Layer 2 of a small transformer language model trained on English Wikipedia (12 layers, counted from 0, width 96).
A neuron adds its activation times its output weights to the MLP's output. To switch it off is to set its activation to zero at one token and run the rest of the model.

Output weights of the MLP neurons that the questions are about. A number n stands for (n - 500) times 0.00046.
n30: 615 527 324 542 512 827 648 484 625 588 575 504 488 606 418 180 438 132 424 398 254 637 602 472 661 623 225 512 623 481 391 484 523 395 435 346 504 536 521 481 522 485 740 463 551 415 519 504 492 622 788 347 414 360 508 408 414 430 616 772 464 424 620 479 764 543 504 442 656 421 403 488 332 525 365 409 528 547 591 273 444 644 334 599 667 398 281 677 738 384 513 452 756 504 457 576
n31: 500 396 675 449 704 417 676 638 351 475 376 500 371 413 503 407 525 638 533 420 527 329 727 536 622 439 569 405 401 646 477 410 626 432 453 474 504 500 589 683 574 472 421 393 415 601 568 508 376 586 781 317 516 520 530 536 331 614 396 384 689 623 300 387 542 617 512 381 534 680 625 709 442 410 361 411 573 412 484 628 608 359 419 29 493 229 486 556 602 628 655 355 726 543 388 563
n33: 496 705 593 511 371 686 456 482 578 488 389 523 460 362 517 456 668 601 616 420 253 534 335 518 305 394 685 464 426 503 529 354 695 416 514 260 350 539 594 640 500 255 536 605 406 521 287 561 462 493 621 595 542 452 571 544 585 481 445 380 323 553 687 605 482 527 649 439 430 517 403 572 383 351 517 524 580 221 431 518 443 455 528 633 438 441 486 607 545 705 737 369 632 473 815 326
n36: 562 532 599 260 387 643 685 387 431 505 583 431 461 545 597 557 585 540 421 449 612 670 467 559 569 340 389 682 403 466 530 481 466 462 595 555 446 408 612 420 451 433 536 404 505 334 414 518 366 428 601 549 506 652 590 398 579 449 508 546 527 371 538 481 512 462 400 403 453 476 409 556 628 362 487 497 513 546 548 392 550 460 533 424 533 572 597 399 485 564 458 749 465 681 550 376
n40: 483 545 411 451 523 512 458 435 529 493 619 426 515 497 470 597 452 413 506 468 447 425 604 574 547 437 457 503 552 503 580 444 427 500 551 536 749 599 490 558 619 392 327 405 506 520 609 325 670 454 405 534 547 455 400 348 554 240 479 257 685 532 570 561 643 579 587 508 468 474 348 285 471 608 684 463 529 327 334 512 667 560 586 450 503 414 562 412 449 551 339 565 619 464 653 564
n48: 473 325 657 685 566 521 699 401 486 460 592 365 493 696 554 560 348 486 554 543 521 620 113 464 576 451 434 580 500 474 424 308 607 518 493 586 544 513 448 400 626 506 559 560 470 596 653 581 503 264 442 436 547 448 480 428 519 459 567 288 555 381 524 530 482 651 613 444 349 524 631 437 321 453 447 422 473 473 523 331 423 662 441 628 500 597 379 717 416 293 653 831 398 461 688 574
n61: 309 496 279 456 580 428 397 408 676 567 618 495 623 602 687 287 626 522 305 475 742 522 691 507 478 577 532 115 355 432 209 462 669 522 484 504 393 347 608 516 406 500 763 531 467 185 596 373 619 395 673 526 420 507 838 460 403 546 353 657 634 592 642 555 449 545 445 629 572 434 348 393 366 566 349 514 644 722 792 762 491 411 348 536 523 406 476 524 565 489 353 220 398 728 334 468
n169: 642 609 370 618 533 579 668 507 442 526 415 492 531 483 615 571 391 406 354 597 673 569 389 559 533 518 520 552 466 484 341 411 462 428 405 445 685 530 503 297 497 500 569 513 436 460 503 367 379 561 491 582 763 390 746 579 468 313 472 265 609 551 388 521 716 467 613 593 278 439 372 542 503 640 306 605 524 597 336 441 419 483 595 427 411 684 313 361 391 512 335 784 475 559 576 645
n187: 259 552 566 467 254 582 422 590 324 538 477 555 473 246 529 523 282 363 330 711 532 221 742 250 538 712 831 495 607 362 482 518 369 343 461 368 411 633 628 691 593 632 902 492 624 483 388 451 416 688 431 528 591 548 689 560 429 431 588 293 296 433 500 539 574 272 530 700 346 544 350 605 491 661 495 209 544 624 349 495 751 273 484 312 679 363 301 500 340 488 328 828 687 547 600 555
n189: 468 531 373 631 629 523 610 654 514 598 611 331 854 781 578 221 662 407 629 355 383 520 458 694 387 514 590 177 156 282 275 416 531 573 451 383 642 610 376 649 496 469 269 603 101 352 540 239 482 315 675 413 798 600 333 438 259 358 308 592 686 416 505 605 492 329 521 732 374 491 674 737 428 373 455 685 573 642 762 603 450 387 733 510 440 564 621 462 487 500 378 361 475 576 788 439
n260: 492 421 667 512 332 527 572 644 457 575 649 474 626 523 475 568 406 492 573 409 719 309 653 625 603 560 504 337 466 429 457 769 500 547 768 477 343 466 383 544 518 570 366 468 389 361 600 588 470 196 326 538 454 437 450 522 532 445 560 606 400 667 323 480 567 596 513 567 679 649 335 693 640 288 533 562 489 332 454 406 279 783 735 882 327 382 366 590 334 461 322 403 265 500 564 540
n316: 202 585 497 208 313 468 449 553 589 634 566 461 489 628 645 526 435 716 549 438 415 742 453 337 451 344 452 467 392 480 550 440 560 624 357 450 465 619 412 680 510 426 471 523 605 538 456 680 517 437 462 428 360 494 486 595 566 419 380 690 579 415 377 641 350 393 445 384 513 538 436 345 579 448 590 452 430 218 625 404 606 545 313 458 513 535 575 570 584 378 651 493 700 760 719 603
n318: 583 408 609 346 622 292 647 588 663 530 814 513 682 756 537 405 519 454 670 388 338 695 258 600 601 569 266 691 371 352 676 133 585 372 511 700 598 304 563 388 493 598 560 511 747 481 572 629 465 259 543 663 402 482 290 549 441 496 377 623 638 468 421 569 510 384 482 457 557 445 641 217 558 471 294 509 430 492 366 332 577 469 359 398 529 586 386 486 525 450 726 381 314 561 377 590
n324: 597 805 555 638 439 610 369 791 613 377 398 193 527 555 567 793 311 691 391 426 405 588 664 487 532 539 467 435 377 576 523 519 436 414 655 671 648 634 477 610 568 610 584 441 467 682 514 390 356 386 564 446 420 487 492 395 451 730 574 387 446 346 631 536 565 370 458 462 527 248 515 519 229 532 409 432 585 415 668 629 540 445 617 270 507 312 529 435 325 387 442 421 668 302 456 674
n346: 500 474 639 476 559 153 535 577 615 407 380 640 481 728 414 409 537 476 287 567 454 520 554 583 545 555 200 629 318 551 454 677 664 446 493 333 647 341 527 807 524 464 418 500 750 622 365 459 703 428 479 490 545 462 626 511 400 605 437 569 602 458 168 553 390 239 572 517 282 432 353 344 672 552 273 496 538 594 393 585 562 578 536 718 543 451 684 642 325 389 580 588 304 526 463 504
n347: 375 600 530 382 488 452 327 704 617 475 482 390 667 652 508 433 655 477 530 415 364 505 575 711 422 656 177 602 581 434 452 496 744 462 284 53 556 628 777 618 676 607 509 500 393 550 405 491 470 527 302 496 431 349 370 405 367 566 487 598 284 656 491 376 692 420 390 429 853 457 324 315 568 445 599 559 513 274 515 351 691 647 556 676 657 517 496 726 563 418 201 205 602 566 466 696

Each question names a token from some text and the token that comes next. It shows the activations a of the neurons there, in the order above. A number n stands for (n - 500) times 0.0043.

Then comes g, the gradient of the next token's log-probability with respect to the MLP's output, scaled to length 1. A neuron's effect is roughly proportional to its activation times (output weights . g). A number n stands for (n - 500) times 0.00075.

"P", then "ub"
a: 461 465 493 638 551 524 469 461 465 472 508 463 465 466 465 465
g: 415 405 659 479 341 685 507 530 449 354 483 514 490 550 385 354 413 391 528 810 586 619 500 344 663 417 679 524 263 554 741 542 365 867 671 561 519 536 394 607 323 441 269 517 678 435 297 613 291 420 698 501 782 423 456 536 334 528 340 712 508 551 730 273 519 331 544 606 435 540 685 347 335 529 381 454 520 481 656 571 380 657 564 443 445 659 557 338 737 374 388 359 198 569 459 588
Which neuron, switched off, raises the next token's probability most? n40

"ged", then " that"
a: 474 463 465 656 555 600 469 608 462 473 461 461 467 462 467 487
g: 312 506 338 524 589 566 542 424 510 635 506 381 521 723 682 428 648 563 391 604 457 445 562 269 431 740 783 384 561 526 570 682 324 559 407 595 770 266 525 738 582 477 535 461 769 573 492 454 625 575 500 269 467 512 370 318 591 353 713 432 352 506 522 409 255 165 685 469 626 526 575 601 515 492 575 538 534 384 592 342 334 685 795 325 515 370 556 571 532 375 164 397 313 360 436 550
Which neuron, switched off, raises the next token's probability most? n36

" response", then " to"
a: 476 461 461 581 646 546 517 468 471 462 465 632 472 491 622 497
g: 298 490 592 471 458 650 700 333 359 307 381 549 409 527 483 274 612 489 673 614 637 514 330 286 611 456 718 354 422 614 578 593 553 654 556 650 575 396 615 628 479 481 307 548 601 426 322 571 428 298 579 247 420 502 368 517 528 414 428 451 600 555 521 373 380 159 498 237 796 652 547 281 338 553 298 511 654 681 747 510 518 477 328 613 555 720 785 470 657 585 538 261 619 587 441 630
Switching off which neuron hurts the next token most? n316

"t", then " also"
a: 480 464 466 671 532 549 461 534 489 474 462 475 470 461 461 474
g: 447 627 427 365 438 663 648 344 367 585 327 681 440 701 404 516 292 568 512 682 653 441 415 342 678 598 786 367 381 475 596 360 420 533 445 529 712 593 515 856 483 704 325 562 619 576 429 497 293 219 547 462 557 704 496 558 528 556 500 509 280 374 564 528 468 139 612 522 528 462 559 435 316 436 606 537 497 416 596 381 296 396 700 682 499 430 521 451 595 321 503 235 255 571 634 799
Which neuron, switched off, raises the next token's probability most? n36

" \"", then "is"
a: 463 482 461 503 521 630 471 464 631 466 472 461 463 975 465 474
g: 655 496 791 682 447 516 375 553 518 492 452 159 555 405 654 653 450 382 552 605 612 679 530 572 273 667 385 383 692 672 536 595 613 379 159 491 442 544 619 579 576 287 505 624 473 488 545 451 515 434 487 240 777 637 425 361 450 396 262 266 331 447 587 638 334 684 514 433 591 526 631 472 666 522 546 640 492 419 533 528 624 190 568 503 296 601 400 570 454 165 706 281 513 489 465 626
Switching off which neuron hurts the next token most? n324

"rop", then "omo"
a: 468 460 485 649 565 514 546 462 461 462 568 473 462 463 464 485
g: 584 436 546 402 416 669 974 507 227 603 485 286 217 455 377 320 601 478 569 662 634 603 435 396 686 441 568 561 336 534 326 351 298 493 506 632 364 536 505 858 651 456 390 703 626 310 545 527 549 256 592 374 441 468 427 649 367 598 492 744 385 566 343 489 530 302 535 543 418 491 481 412 277 487 510 612 515 611 464 645 568 611 382 340 648 683 526 482 423 794 577 381 326 468 654 479
Switching off which neuron hurts the next token most? n36

"ary", then " t"
a: 463 461 475 774 550 627 474 498 461 468 475 469 473 464 471 469
g: 469 594 200 426 449 370 401 537 338 458 703 508 576 375 507 649 513 484 416 407 550 553 553 633 549 509 441 517 614 249 368 496 419 427 351 538 239 404 585 382 710 532 405 401 301 251 702 561 562 649 484 407 552 524 711 584 512 594 386 429 671 371 581 579 757 654 279 284 306 485 280 612 544 621 487 523 403 451 218 707 636 642 298 723 490 391 476 817 537 774 586 765 653 437 531 419
Switching off which neuron hurts the next token most? n36

" among", then "st"
a: 470 464 521 663 480 513 494 462 564 467 475 460 469 462 503 481
g: 655 456 622 647 557 253 349 554 655 600 595 349 454 407 800 753 492 466 581 342 291 556 566 711 428 405 201 416 596 402 437 509 643 153 397 370 329 485 338 264 591 500 552 606 411 583 487 557 757 802 540 569 430 410 528 456 602 450 481 445 490 303 571 576 601 766 375 537 367 536 242 727 625 571 613 519 495 463 436 574 439 454 421 499 623 415 413 625 309 538 569 799 627 409 260 373
Switching off which neuron hurts the next token most? n189

"ga", then " was"
a: 461 465 603 647 592 638 477 514 461 481 506 464 461 461 464 461
g: 555 411 294 492 529 270 635 491 652 660 623 408 600 577 433 529 439 551 458 105 474 555 701 743 482 416 331 656 390 487 541 542 529 325 369 528 460 574 566 473 477 346 621 400 560 676 681 453 575 687 208 675 412 546 639 509 464 619 809 244 511 409 428 646 348 749 200 426 409 624 456 779 660 516 535 482 469 461 559 503 725 529 325 312 522 414 508 490 523 513 346 675 608 320 276 285
Which neuron, switched off, raises the next token's probability most? n33

" Prince", then " Sh"
a: 461 465 583 590 537 518 471 470 461 461 466 461 460 460 467 461
g: 524 680 340 302 538 308 474 493 625 263 501 464 468 722 565 558 633 573 544 612 512 612 567 653 671 376 550 374 241 342 505 467 348 478 450 550 267 685 222 638 706 242 503 501 677 531 232 579 666 602 321 556 448 608 704 499 604 569 490 452 586 327 412 672 395 740 496 334 411 461 372 445 436 384 589 514 698 357 404 801 360 776 240 557 530 498 744 448 302 558 454 545 606 539 467 358
Switching off which neuron hurts the next token most? n33

" safety", then " legisl"
a: 466 461 468 724 662 544 569 486 485 462 489 463 463 475 471 461
g: 594 446 525 427 609 475 424 613 432 268 538 790 671 524 589 689 695 385 260 595 462 558 688 512 346 486 662 290 431 467 495 329 567 256 606 672 547 344 704 518 883 610 451 405 229 470 588 470 498 591 367 571 712 513 338 257 530 535 463 681 523 628 560 524 364 585 324 925 526 533 426 426 390 270 317 336 519 577 527 407 325 555 380 486 408 620 395 467 583 691 387 581 568 445 322 450
Switching off which neuron hurts the next token most? n61

" rem", then "it"
a: 462 529 468 648 568 485 525 478 470 465 522 462 463 539 504 470
g: 664 420 519 225 497 706 519 362 445 594 273 425 351 496 360 472 569 693 455 592 776 395 484 511 443 469 577 334 596 486 650 738 502 456 605 528 571 856 380 642 293 579 377 701 590 324 439 604 441 407 610 238 645 369 520 505 380 557 333 560 450 420 381 563 326 506 564 623 276 387 480 217 395 512 612 513 640 559 397 650 372 551 677 442 710 461 686 279 474 197 743 375 533 631 667 621
Switching off which neuron hurts the next token most? n318

"ł", then "aw"
a: 504 615 513 650 561 572 494 463 461 462 546 485 477 462 468 465
g: 352 662 598 430 771 566 438 482 462 364 453 476 615 765 450 294 561 457 454 612 616 409 363 290 564 542 613 567 528 607 478 201 394 737 527 350 462 459 209 693 404 585 565 462 745 443 552 447 383 454 711 447 562 282 289 643 216 443 522 441 585 501 397 447 574 548 644 411 362 407 424 589 370 626 852 576 293 806 480 406 537 617 522 220 440 462 416 552 701 532 349 484 393 682 666 663
Switching off which neuron hurts the next token most? n31

" its", then " popular"
a: 474 466 469 649 572 504 463 487 504 469 469 469 463 469 476 737
g: 445 564 618 360 702 706 337 600 483 646 633 591 371 606 646 456 457 640 442 618 234 401 497 505 443 615 348 402 533 423 514 490 304 539 278 646 396 465 432 391 851 566 485 524 177 589 658 578 662 506 228 608 610 561 635 505 701 755 368 483 409 536 467 831 603 452 402 475 574 567 385 419 505 685 603 466 400 302 253 624 406 428 609 608 447 476 458 258 614 401 588 253 585 442 161 485
Switching off which neuron hurts the next token most? n347

" at", then " H"
a: 469 461 546 559 496 550 461 461 594 469 461 463 474 463 491 512
g: 406 324 352 452 315 261 391 610 718 606 562 480 455 338 414 617 382 368 694 414 576 626 424 420 561 687 677 659 424 469 405 619 397 288 628 681 600 669 738 556 731 483 211 643 383 649 349 647 587 636 565 452 302 556 576 683 525 632 435 701 595 534 499 727 605 327 398 531 527 500 561 501 327 701 328 478 345 428 572 686 203 497 447 475 626 404 392 443 323 428 188 583 578 407 557 269
Switching off which neuron hurts the next token most? n187

" long", then " and"
a: 476 461 473 680 564 491 466 465 466 467 464 503 461 468 466 473
g: 567 538 486 509 414 481 560 654 680 413 595 356 424 453 629 565 477 373 433 547 316 676 411 684 444 421 483 239 800 359 468 416 551 577 723 309 548 468 422 173 476 416 669 315 638 558 666 265 497 560 353 704 370 445 497 418 633 405 556 458 715 526 346 666 524 528 414 296 440 521 345 289 635 382 549 580 515 165 550 680 655 461 534 745 561 450 525 593 302 432 823 773 670 505 446 320
Switching off which neuron hurts the next token most? n40

" one", then " count"
a: 486 461 542 540 545 467 461 491 462 472 465 461 470 461 461 470
g: 373 688 424 608 368 433 275 272 533 549 704 349 729 564 622 561 374 482 416 207 594 375 359 580 392 260 269 326 573 385 596 422 437 507 500 536 451 505 328 299 739 622 653 537 257 474 682 665 591 564 630 564 645 490 531 410 581 551 517 669 545 472 538 557 491 889 269 627 468 484 454 570 638 585 542 320 609 542 345 392 537 613 441 511 418 502 181 575 455 702 481 731 709 355 583 271
Switching off which neuron hurts the next token most? n346

"do", then " is"
a: 466 470 461 674 544 714 460 476 464 471 485 461 466 462 461 461
g: 593 417 233 562 460 249 631 303 528 540 536 513 537 663 376 667 312 619 480 431 326 519 754 706 546 291 323 420 364 310 504 488 570 312 537 480 662 578 480 198 628 421 536 510 668 571 566 417 690 577 370 728 445 540 731 677 537 826 760 735 433 569 498 579 338 488 318 421 314 391 301 754 612 343 501 305 491 477 704 522 667 705 526 402 528 451 417 377 470 400 499 417 525 493 352 459
Which neuron, switched off, raises the next token's probability most? n48

".", then " He"
a: 506 466 463 574 553 661 634 483 460 483 464 465 466 467 472 461
g: 442 491 678 484 718 386 525 637 584 386 393 225 629 516 332 565 606 401 636 649 241 645 542 262 578 562 291 532 380 632 297 371 708 454 569 542 578 474 466 579 472 460 354 407 561 438 460 522 465 645 433 644 293 450 318 570 401 410 539 216 435 299 398 314 409 477 704 623 582 497 597 597 550 548 646 653 550 439 785 431 365 570 325 501 775 524 384 688 222 809 391 719 435 773 462 483
Switching off which neuron hurts the next token most? n48

" equ", then "ival"
a: 466 486 466 653 602 591 509 469 481 463 506 461 463 506 464 483
g: 486 660 595 749 577 451 415 675 437 408 457 459 557 453 336 486 634 677 558 347 554 591 450 409 609 490 457 487 350 346 517 524 514 163 825 452 321 446 298 331 598 304 597 424 754 266 591 431 715 559 455 585 473 652 321 517 781 361 459 556 647 570 340 491 498 918 181 426 403 567 425 456 471 399 599 324 407 578 654 533 657 236 483 444 274 590 554 616 400 576 589 594 676 447 507 521
Switching off which neuron hurts the next token most? n36

" Fab", then "les"
a: 468 477 468 620 578 580 461 469 464 471 513 469 463 461 461 461
g: 638 464 449 656 315 626 541 316 412 619 408 672 284 585 537 314 496 498 676 404 502 639 581 395 622 538 581 203 549 478 484 346 234 723 308 593 531 250 553 651 622 783 385 393 636 547 166 641 356 415 699 304 615 633 562 363 654 549 387 487 491 623 642 429 628 336 522 514 613 459 350 417 253 612 410 556 373 567 596 587 423 398 421 737 389 741 614 589 511 528 505 195 422 536 464 678
Switching off which neuron hurts the next token most? n187

"ition", then ","
a: 462 465 461 661 633 566 466 535 476 468 461 462 462 464 461 515
g: 531 563 597 660 461 248 459 492 639 502 664 483 545 649 517 651 196 567 543 440 484 541 495 670 392 455 151 597 523 331 477 708 373 362 424 384 461 542 407 274 601 426 483 270 352 543 518 454 815 637 324 704 506 521 753 441 429 728 489 307 515 418 479 778 341 804 398 548 391 631 340 743 638 580 565 398 513 564 515 639 619 540 244 531 355 469 413 546 349 394 508 653 686 466 278 392
Switching off which neuron hurts the next token most? n40

" to", then " app"
a: 479 470 466 572 492 545 463 472 485 464 463 462 462 463 467 488
g: 465 588 633 485 547 229 174 630 596 474 555 420 642 529 574 659 398 428 508 427 411 481 656 628 394 389 222 517 527 432 486 592 569 306 511 554 297 577 495 308 663 403 710 482 289 683 604 548 795 760 336 477 593 501 606 531 611 618 658 333 564 399 371 673 453 870 400 426 414 444 411 652 580 563 546 465 424 506 480 499 540 572 165 404 380 530 305 594 401 656 362 749 622 534 320 212
Switching off which neuron hurts the next token most? n189

"u", then "'"
a: 461 464 462 660 513 625 461 532 465 478 513 483 462 461 476 474
g: 509 626 567 615 618 433 763 492 319 207 397 574 727 636 495 789 308 494 497 810 320 431 309 698 549 616 549 491 422 352 620 436 495 381 426 323 309 310 349 589 528 461 496 364 546 629 570 215 472 383 594 571 463 571 387 553 478 457 624 635 333 418 523 776 346 447 629 349 383 421 603 539 512 593 520 598 335 449 824 602 382 664 457 439 693 815 329 445 384 396 601 438 591 566 270 486
Switching off which neuron hurts the next token most? n48